Layer 4 of a small transformer language model trained on English Wikipedia (8 layers, counted from 0, width 128).
A neuron's activation on a vector x is GELU(weights . x), where the dot is the dot product.

Input weights of the MLP neurons that the questions are about. A number n stands for (n - 500) times 0.00066.
n57: 557 631 625 713 707 466 469 625 537 441 448 515 376 675 426 466 340 581 446 565 547 633 336 262 623 500 256 613 401 514 542 511 426 432 359 745 504 622 276 571 526 531 441 413 443 610 402 500 610 492 703 779 648 607 679 504 458 405 549 232 435 530 554 448 542 636 645 760 504 456 523 489 581 347 748 386 573 480 448 760 577 646 466 383 482 427 427 460 591 503 638 670 570 205 582 707 452 515 553 354 473 489 507 493 489 484 363 650 315 528 453 569 559 442 625 318 425 230 368 352 453 350 432 329 217 297 522 310
n59: 592 460 394 511 476 234 469 504 225 401 696 423 309 344 124 418 575 637 422 471 703 375 344 428 787 492 507 616 351 514 645 730 434 493 456 423 548 645 643 766 388 453 648 616 367 402 508 532 267 402 561 329 599 637 290 493 298 447 584 267 477 363 473 559 356 608 392 618 430 464 585 336 584 516 436 114 477 548 389 598 477 626 515 414 504 569 362 482 641 597 428 646 535 558 678 471 602 554 773 477 481 485 559 469 471 594 482 453 555 516 410 668 504 744 436 489 459 360 460 439 481 478 596 371 522 504 571 653
n74: 524 414 656 387 340 433 418 532 547 504 618 482 364 717 572 515 420 517 272 443 511 693 336 366 445 530 652 521 219 534 736 451 511 533 475 641 485 280 544 450 291 732 476 461 321 464 548 518 524 511 429 451 341 500 586 594 537 295 449 522 556 391 409 714 831 488 460 520 554 554 500 380 443 515 388 637 402 543 500 596 408 643 452 522 717 715 596 577 436 483 388 386 620 413 711 308 713 586 552 695 388 364 602 635 457 328 330 536 654 722 573 470 275 527 504 732 646 340 443 610 390 390 587 493 443 466 405 829
n79: 389 456 476 693 555 356 474 554 578 636 424 605 531 356 604 510 375 328 514 314 487 441 571 478 487 479 313 665 567 586 419 590 608 541 346 507 613 363 506 558 583 572 656 390 507 281 392 557 559 514 697 669 350 535 474 612 507 356 700 583 518 514 321 592 605 356 370 640 439 325 404 246 604 406 467 570 475 727 343 625 540 522 615 663 470 481 571 391 450 429 588 427 565 450 315 371 422 557 559 496 690 731 589 284 456 568 679 567 551 614 442 644 526 654 367 602 335 521 419 557 264 334 605 399 356 493 627 637
n98: 500 555 691 527 713 551 626 346 475 589 633 396 397 403 568 381 646 494 536 666 400 430 476 298 421 406 355 494 503 699 535 455 376 503 397 594 450 468 418 654 528 487 526 555 379 497 487 322 488 566 542 417 265 455 321 663 481 448 523 554 458 506 419 565 398 718 475 572 398 448 529 865 531 569 545 595 538 553 351 465 542 649 554 654 461 442 415 383 406 587 423 358 274 646 531 654 434 524 672 689 634 469 519 540 534 459 449 552 441 663 418 362 414 474 516 488 503 541 475 458 402 528 473 633 579 455 659 672
n145: 640 402 455 464 480 281 500 595 482 672 254 602 359 413 519 657 571 535 477 400 489 477 457 464 490 316 753 472 170 497 492 292 333 517 367 350 589 394 510 551 619 685 562 666 553 580 365 418 556 302 460 367 559 473 629 566 587 631 594 455 275 460 427 808 425 393 341 493 675 525 469 533 638 465 325 801 340 587 570 668 463 606 395 552 660 653 486 421 299 497 557 463 594 485 515 317 571 377 432 774 500 671 430 582 540 524 672 620 500 694 559 371 469 485 432 577 433 594 686 192 380 373 521 443 608 359 493 681
n179: 504 512 641 504 630 448 570 391 492 442 613 473 579 700 183 587 319 362 533 408 722 388 469 249 415 255 387 530 532 540 609 550 645 770 445 701 465 548 304 525 544 368 372 604 456 724 612 592 421 277 508 496 644 460 622 508 229 539 615 448 528 363 332 492 263 420 303 617 605 748 787 599 469 454 538 492 569 735 594 695 379 454 284 580 367 345 477 382 741 541 359 524 433 529 449 523 558 535 347 326 447 250 484 266 566 530 573 419 562 723 642 654 450 496 753 571 468 319 508 611 673 258 466 584 404 646 685 492
n185: 528 464 459 442 660 442 484 727 644 477 343 546 527 451 361 453 382 582 458 352 364 426 399 446 472 583 530 497 701 525 647 349 633 518 530 656 487 490 669 528 390 569 438 354 337 507 429 542 361 581 458 211 484 575 397 385 456 361 653 490 380 573 282 424 531 554 530 648 526 559 396 350 549 356 692 412 644 660 655 789 410 384 470 493 410 547 676 545 704 680 469 466 440 497 414 596 360 474 422 763 555 477 480 694 480 631 593 405 700 660 409 391 613 694 490 450 417 527 451 510 410 547 516 490 620 438 420 670
n239: 412 489 500 552 586 535 327 629 470 458 301 553 314 523 396 407 610 529 416 545 605 559 394 446 642 296 531 609 468 610 821 690 601 595 542 340 477 425 478 431 345 500 654 751 567 470 777 638 427 539 388 303 298 405 558 546 464 551 467 523 310 359 508 638 335 483 446 536 546 780 624 415 477 265 326 359 456 512 435 675 521 471 570 512 655 739 749 441 388 572 330 407 576 516 535 161 356 590 547 635 449 457 669 586 580 458 698 719 463 652 353 630 504 568 618 657 515 539 663 534 114 663 563 763 489 389 500 608
n280: 326 600 560 298 609 507 507 634 511 475 629 349 563 525 153 500 517 652 508 266 678 634 342 449 507 409 362 448 605 558 553 627 665 477 547 519 482 650 349 669 485 504 463 557 485 504 581 351 361 574 560 478 543 620 627 742 530 411 596 533 651 496 291 573 724 653 160 816 431 310 382 500 399 492 507 515 590 617 300 478 302 698 485 404 623 420 683 496 287 479 725 496 362 557 493 605 507 686 537 541 571 346 467 510 576 468 585 654 527 621 392 447 337 576 358 442 500 522 579 514 278 367 654 612 411 639 376 584
n293: 742 511 276 317 780 564 371 403 488 453 453 488 662 527 570 587 526 351 25 568 672 532 262 492 633 504 527 611 246 754 673 565 261 407 676 565 512 568 592 537 543 537 438 637 348 623 460 413 377 492 508 396 310 556 426 438 351 357 677 524 447 617 394 656 548 656 402 671 574 612 328 567 639 347 496 484 322 433 578 671 578 592 652 472 504 423 604 360 348 537 601 524 433 557 339 512 643 538 540 577 524 583 473 464 492 758 500 404 504 546 728 589 558 614 708 598 320 540 708 386 205 595 534 508 615 121 520 327
n309: 563 518 500 356 575 519 444 533 300 540 315 493 578 518 353 500 489 521 403 500 576 786 460 600 514 619 460 731 549 384 412 557 430 385 596 515 567 538 576 418 578 407 679 572 455 333 560 486 560 366 676 432 251 382 618 631 470 561 559 541 214 449 581 327 647 619 422 497 288 391 415 544 522 126 571 440 207 721 618 616 513 586 587 470 628 601 558 736 622 431 288 78 664 635 507 496 662 475 696 587 530 437 463 459 598 618 511 573 391 476 128 447 590 546 477 518 359 357 442 522 647 601 539 387 641 443 415 459
n314: 525 338 519 471 637 396 550 422 571 414 563 626 352 526 512 610 471 793 559 537 526 243 393 235 365 246 504 614 651 594 395 307 745 380 519 677 432 643 422 397 235 535 370 511 531 678 454 547 382 363 632 515 500 365 355 604 353 483 571 416 461 627 602 459 481 565 330 546 664 689 684 387 319 456 602 389 581 572 380 531 449 648 443 843 460 512 533 496 701 729 442 553 571 524 417 500 631 640 569 736 357 587 372 598 448 504 617 626 524 577 273 643 376 319 577 526 440 500 611 124 374 428 514 339 570 512 421 421
n331: 445 640 373 436 794 314 591 584 523 427 270 355 144 530 484 367 248 456 500 617 326 583 557 378 815 452 246 478 257 504 384 391 692 486 473 686 380 353 496 660 574 585 561 545 591 538 583 455 530 661 477 524 338 424 540 634 604 500 807 500 460 608 391 535 429 596 628 580 519 721 662 551 672 520 377 615 496 401 666 453 300 710 362 602 392 424 496 433 526 413 604 406 405 395 543 442 496 401 540 576 624 430 515 284 259 325 662 454 545 753 512 544 653 629 753 403 465 421 748 346 484 445 619 488 492 316 399 644
n400: 494 523 263 447 409 462 516 618 702 540 595 456 538 597 243 411 569 710 650 324 540 330 510 374 503 380 537 516 496 465 721 398 625 569 503 500 568 423 548 421 356 685 538 633 500 369 704 335 481 428 659 622 625 668 407 527 553 406 474 407 528 595 390 442 486 496 370 446 487 443 432 527 359 172 444 396 535 533 378 552 241 543 490 607 681 496 580 543 613 411 430 348 684 468 514 446 678 407 552 637 486 411 449 601 662 729 477 369 662 460 348 482 587 621 528 609 589 340 369 434 471 400 608 705 533 577 769 582
n405: 497 510 637 724 566 423 552 517 520 633 529 391 455 285 558 382 595 363 468 610 470 588 564 317 695 475 500 533 578 490 521 530 413 447 428 288 600 394 642 515 417 601 554 433 334 348 528 443 480 434 701 528 541 655 477 673 188 530 597 493 362 449 281 757 771 578 531 500 456 547 421 662 503 569 298 426 379 482 329 601 590 474 489 657 444 549 352 204 751 481 602 559 510 446 441 623 450 544 444 341 549 379 380 519 306 375 533 388 478 699 467 741 606 382 605 397 534 303 592 503 568 392 596 482 611 454 531 376
n443: 601 469 370 383 776 482 304 521 406 475 585 493 218 555 489 614 480 342 448 459 552 622 379 565 537 426 570 467 482 562 832 493 667 439 451 637 245 416 364 306 507 452 365 507 576 563 644 552 382 335 510 362 496 707 467 490 336 250 550 514 412 496 474 472 674 275 635 556 311 559 574 624 542 429 268 724 427 296 412 443 548 605 428 604 490 573 500 384 441 493 456 650 714 722 404 454 610 434 279 569 493 461 528 526 402 726 775 427 522 727 511 467 583 408 428 578 560 402 573 287 570 489 520 486 414 332 592 571
n478: 591 500 330 651 378 568 653 555 369 716 589 620 444 789 515 653 323 293 268 453 439 429 442 368 507 462 430 360 625 675 588 568 589 463 437 454 507 398 524 500 374 461 620 590 390 489 560 704 518 448 554 629 339 504 417 704 458 541 472 623 359 419 565 599 598 428 396 559 409 576 750 467 391 609 315 666 420 717 537 665 406 437 289 511 610 645 543 496 367 351 466 104 427 411 485 496 206 706 368 538 477 202 681 586 522 663 371 576 480 532 602 553 386 488 485 323 319 519 533 518 326 630 472 632 529 397 633 430

Each question shows a token from some text and the vector x that enters the MLP there. A number n stands for (n - 500) times 0.013.

" the": 433 517 521 483 603 456 427 467 517 462 644 479 600 501 437 389 462 575 571 573 514 490 553 689 445 446 478 416 469 378 490 441 617 512 569 502 640 416 759 526 693 227 613 515 639 525 378 319 554 380 419 580 789 522 554 526 588 486 325 428 389 758 592 575 587 363 543 391 381 521 449 314 518 541 524 639 541 395 426 276 466 566 590 550 557 477 479 458 352 402 538 540 534 293 484 445 468 463 510 362 467 760 448 595 502 449 187 443 416 653 617 562 467 329 397 480 596 589 368 384 735 558 523 431 597 613 370 537
Which neuron lights up most? n145

"ed": 522 361 532 513 407 459 591 532 285 484 651 276 444 431 444 443 653 410 594 717 566 454 616 684 336 447 361 683 542 408 625 553 397 359 589 445 414 705 558 489 453 579 544 526 460 527 614 359 498 590 607 558 534 472 422 454 477 563 514 599 463 786 557 426 395 428 754 488 410 359 498 484 443 485 553 519 550 445 421 539 501 590 577 346 454 408 551 462 514 636 580 509 461 536 665 564 572 325 527 412 529 671 470 478 624 471 79 320 496 333 430 444 547 445 633 521 646 461 418 512 558 500 402 521 553 451 429 448
Which neuron lights up most? n59

"l": 488 644 652 310 351 502 491 596 321 530 482 500 416 396 598 515 449 522 537 467 392 589 587 595 356 606 726 466 289 502 376 476 381 603 539 649 398 555 456 291 562 453 548 506 646 563 503 364 583 672 657 500 603 445 424 539 574 556 349 342 535 556 577 476 329 459 494 291 680 585 314 350 375 661 433 447 527 427 522 436 585 738 525 509 385 338 526 404 544 695 635 552 439 641 507 550 573 598 497 551 630 455 468 518 563 420 219 560 551 490 663 449 251 399 309 432 630 465 463 748 560 458 495 516 518 390 543 529
Which neuron lights up most? n74

"ia": 491 515 528 589 584 405 411 310 446 408 481 383 467 436 400 709 620 606 715 404 530 624 608 560 430 485 474 514 612 577 326 333 560 660 465 610 296 666 478 483 360 555 379 561 658 439 470 581 423 477 554 529 541 591 486 465 499 506 321 513 631 788 446 510 588 428 582 339 407 557 333 381 344 504 499 434 623 627 528 579 535 350 647 632 512 418 442 544 615 615 441 522 337 671 524 484 682 471 520 397 508 501 428 637 570 486 322 336 285 508 389 400 445 660 381 485 476 427 605 589 581 320 560 587 382 678 522 417
The three highest activations, in order: n314, n400, n179

"es": 441 493 522 599 451 431 450 454 449 501 470 354 431 502 492 664 518 431 607 450 296 421 713 632 798 584 418 407 819 594 398 706 655 329 333 345 333 262 462 529 454 581 460 537 480 383 671 596 444 602 504 517 694 230 626 418 502 497 434 500 692 756 614 396 526 500 447 638 544 522 507 319 469 427 343 366 509 358 394 466 467 576 585 478 482 467 469 627 286 430 563 527 419 667 516 512 546 546 444 426 494 624 585 557 690 337 397 464 468 328 622 592 381 448 580 452 572 628 478 510 469 505 520 558 518 528 389 650
Which neuron lights up most? n280

" G": 423 548 544 572 448 552 652 464 421 456 497 464 707 423 494 527 409 502 741 540 430 453 595 615 400 476 552 463 833 681 412 532 604 607 469 519 427 460 586 574 565 425 626 570 580 517 448 530 530 440 406 509 651 543 560 554 481 536 430 351 579 512 428 582 660 336 517 208 363 600 405 497 525 707 524 559 461 513 434 455 473 334 462 645 455 506 591 560 430 318 482 481 290 364 513 546 352 525 439 313 630 516 537 481 467 382 159 535 354 393 626 375 385 352 459 544 590 513 534 658 574 560 473 583 436 679 489 583
Which neuron lights up most? n478

"ou": 496 516 567 532 485 343 390 462 554 147 384 552 338 438 541 484 634 348 710 681 390 448 486 908 447 596 675 510 419 526 439 470 517 475 584 330 331 593 522 579 458 490 566 411 624 530 418 596 440 449 455 517 526 549 702 395 583 741 405 429 536 518 614 551 505 461 720 397 661 438 376 453 509 507 471 470 533 394 576 458 510 380 924 459 538 747 615 420 485 716 509 429 650 482 430 352 493 519 406 420 453 546 527 535 536 356 388 426 455 565 588 535 427 518 360 587 359 401 308 455 605 511 364 536 575 456 489 506
Which two neurons fire most, strongest first? n239, n145

"s": 345 483 450 573 316 376 270 520 489 563 435 451 386 467 376 539 546 501 474 428 463 643 578 598 345 464 609 375 493 410 455 589 432 504 568 649 454 513 485 372 297 462 551 497 439 544 644 485 492 528 646 467 624 566 412 548 484 519 320 637 771 637 529 464 505 501 407 410 547 547 578 395 524 492 365 486 419 388 508 498 612 505 521 599 603 529 437 518 371 741 625 631 280 569 721 557 585 571 463 543 510 584 511 533 582 320 136 491 506 378 291 480 364 621 476 514 763 611 480 562 616 541 577 580 425 506 486 454
Which two neurons fire most, strongest first? n74, n280

"ay": 550 326 669 333 561 406 531 493 440 438 471 473 438 508 387 681 589 451 334 465 435 742 467 506 466 387 569 384 684 424 470 425 641 400 616 444 309 541 597 489 512 358 505 596 562 435 352 394 523 524 344 534 575 500 487 502 675 647 384 671 425 582 807 554 582 96 336 407 721 377 395 698 520 469 572 324 609 509 533 570 445 538 728 680 489 426 433 435 381 473 614 547 520 416 695 357 690 350 395 549 518 470 486 525 671 461 488 570 426 389 491 475 424 367 432 541 493 359 579 648 629 515 551 515 551 591 464 473
Which neuron lights up most? n145

"ar": 446 428 585 556 331 485 386 589 377 478 336 504 690 503 397 540 628 172 624 545 437 408 567 637 230 454 588 397 574 361 616 695 623 549 519 629 327 482 487 407 634 488 578 605 645 669 571 615 543 575 374 495 523 428 477 664 524 591 339 411 487 418 627 301 457 416 597 424 537 484 445 579 518 526 510 548 875 280 545 369 518 359 867 400 564 536 362 458 408 393 461 545 473 558 591 414 500 355 499 453 449 527 473 585 550 372 538 542 486 457 372 563 421 423 604 523 555 630 398 554 448 620 328 596 593 599 404 416
Which neuron lights up most? n239

"n": 410 476 520 389 470 562 594 386 396 424 443 503 611 622 486 805 668 396 409 562 313 576 534 549 432 521 437 402 599 494 423 545 429 449 422 374 567 531 542 657 654 545 441 508 627 408 472 489 523 568 377 401 541 399 438 521 414 544 288 380 560 568 479 379 384 327 591 575 485 577 320 510 517 556 532 499 725 367 469 581 614 528 652 610 614 457 406 426 255 667 597 442 512 611 683 436 560 494 428 855 486 615 544 415 498 630 265 473 567 244 482 340 720 398 477 398 494 528 533 664 557 541 480 444 651 524 383 309
Which two neurons fire most, strongest first? n293, n98

"est": 327 575 612 400 591 635 591 310 519 442 584 401 447 456 454 664 498 579 456 526 365 596 526 590 207 455 498 447 735 500 272 313 486 523 458 632 414 528 453 469 663 347 415 561 583 373 303 757 666 646 583 501 624 552 496 436 602 458 408 462 334 624 593 567 552 571 458 375 527 319 453 460 448 603 670 454 443 473 352 534 521 460 528 548 515 279 638 460 443 537 534 405 522 648 528 470 578 622 471 444 711 635 526 452 487 271 317 575 335 599 681 456 242 367 668 500 443 560 471 605 548 375 477 544 568 491 559 542
The three highest activations, in order: n98, n280, n314

"d": 452 396 478 377 570 332 509 687 492 411 701 444 508 511 258 706 518 571 555 500 539 474 419 644 469 615 692 439 505 355 604 535 464 444 661 624 394 539 565 558 619 342 561 540 613 498 538 624 516 572 554 480 534 308 518 472 539 461 373 518 517 498 848 545 487 439 412 411 500 427 531 622 374 549 649 439 452 347 401 538 462 655 657 622 523 423 374 451 371 426 611 474 328 380 402 314 518 397 453 491 336 613 595 389 410 433 397 708 431 447 575 279 491 438 601 499 745 415 604 709 537 673 366 391 429 563 412 585
Which neuron lights up most? n280

" con": 478 695 700 666 535 561 508 499 475 362 476 342 367 585 669 399 461 271 704 622 485 543 669 664 529 532 543 361 534 378 475 543 585 473 402 540 364 566 567 533 603 402 792 486 442 597 719 282 583 461 440 464 529 430 442 268 626 533 519 589 505 620 513 539 445 438 594 411 422 474 564 454 529 752 411 566 535 380 603 465 532 495 476 556 462 431 578 502 489 498 439 423 613 594 467 413 615 354 418 507 526 443 478 502 487 399 72 345 441 388 538 608 527 487 352 407 482 464 517 517 519 501 444 467 466 468 617 535
The most active neuron and its activation: n331, at about 1.3

"ab": 424 377 626 367 199 586 588 612 417 486 385 497 565 296 441 419 439 399 547 516 505 595 535 750 458 712 400 335 479 266 426 585 440 518 531 729 493 513 478 559 469 398 595 508 411 390 470 436 566 625 471 494 581 524 676 560 439 625 268 596 745 401 746 541 477 522 632 540 447 465 691 753 451 570 376 408 445 603 368 456 592 481 455 544 627 712 415 502 482 460 600 568 576 448 390 523 393 492 596 430 392 507 489 557 603 448 297 490 263 278 186 589 536 399 535 382 662 474 490 503 703 478 448 456 646 619 524 462
Which two neurons fire most, strongest first? n309, n405

"ak": 549 475 689 479 517 687 513 412 465 495 395 633 611 285 486 559 511 392 381 532 514 518 474 673 367 397 602 509 560 372 474 674 512 607 474 309 307 721 544 521 553 586 441 610 470 420 526 793 479 594 466 352 714 278 562 448 536 489 282 494 349 418 406 414 478 354 657 389 548 349 501 376 542 564 525 481 478 324 311 737 431 387 675 479 448 346 529 458 370 604 562 408 574 603 440 268 526 629 426 477 509 604 605 356 626 590 448 571 528 422 543 560 508 477 464 685 539 367 508 667 558 586 561 602 562 495 251 602
Which neuron lights up most? n239

" F": 548 618 574 587 571 498 502 600 478 339 397 478 548 447 518 412 377 512 838 516 397 425 639 559 439 430 391 412 763 676 379 639 615 451 449 509 364 511 518 466 763 470 621 419 507 436 517 434 526 540 450 539 630 450 536 452 519 593 466 449 710 516 445 444 492 412 654 239 343 592 531 531 585 723 460 484 512 401 520 294 518 615 516 510 446 528 553 527 609 383 528 537 369 480 547 656 464 378 490 462 645 431 506 374 481 539 84 489 471 449 580 474 418 462 483 467 508 494 593 490 604 582 282 479 476 624 558 490
Which two neurons fire most, strongest first? n331, n98

"ro": 398 641 520 486 516 555 516 431 497 346 536 611 506 525 600 547 435 367 692 522 458 460 527 625 361 622 567 244 438 385 519 448 405 503 578 471 362 562 458 237 565 406 547 431 418 347 637 361 476 530 494 559 638 493 426 308 485 713 509 733 540 562 611 470 582 520 546 611 447 626 457 512 399 616 345 559 632 356 580 480 590 516 420 460 594 478 342 256 279 379 531 644 429 553 528 538 427 518 213 324 726 627 640 675 495 448 458 271 666 408 614 616 361 675 498 580 555 478 549 421 477 327 630 485 646 586 522 662
The most active neuron and its activation: n443, at about 1.3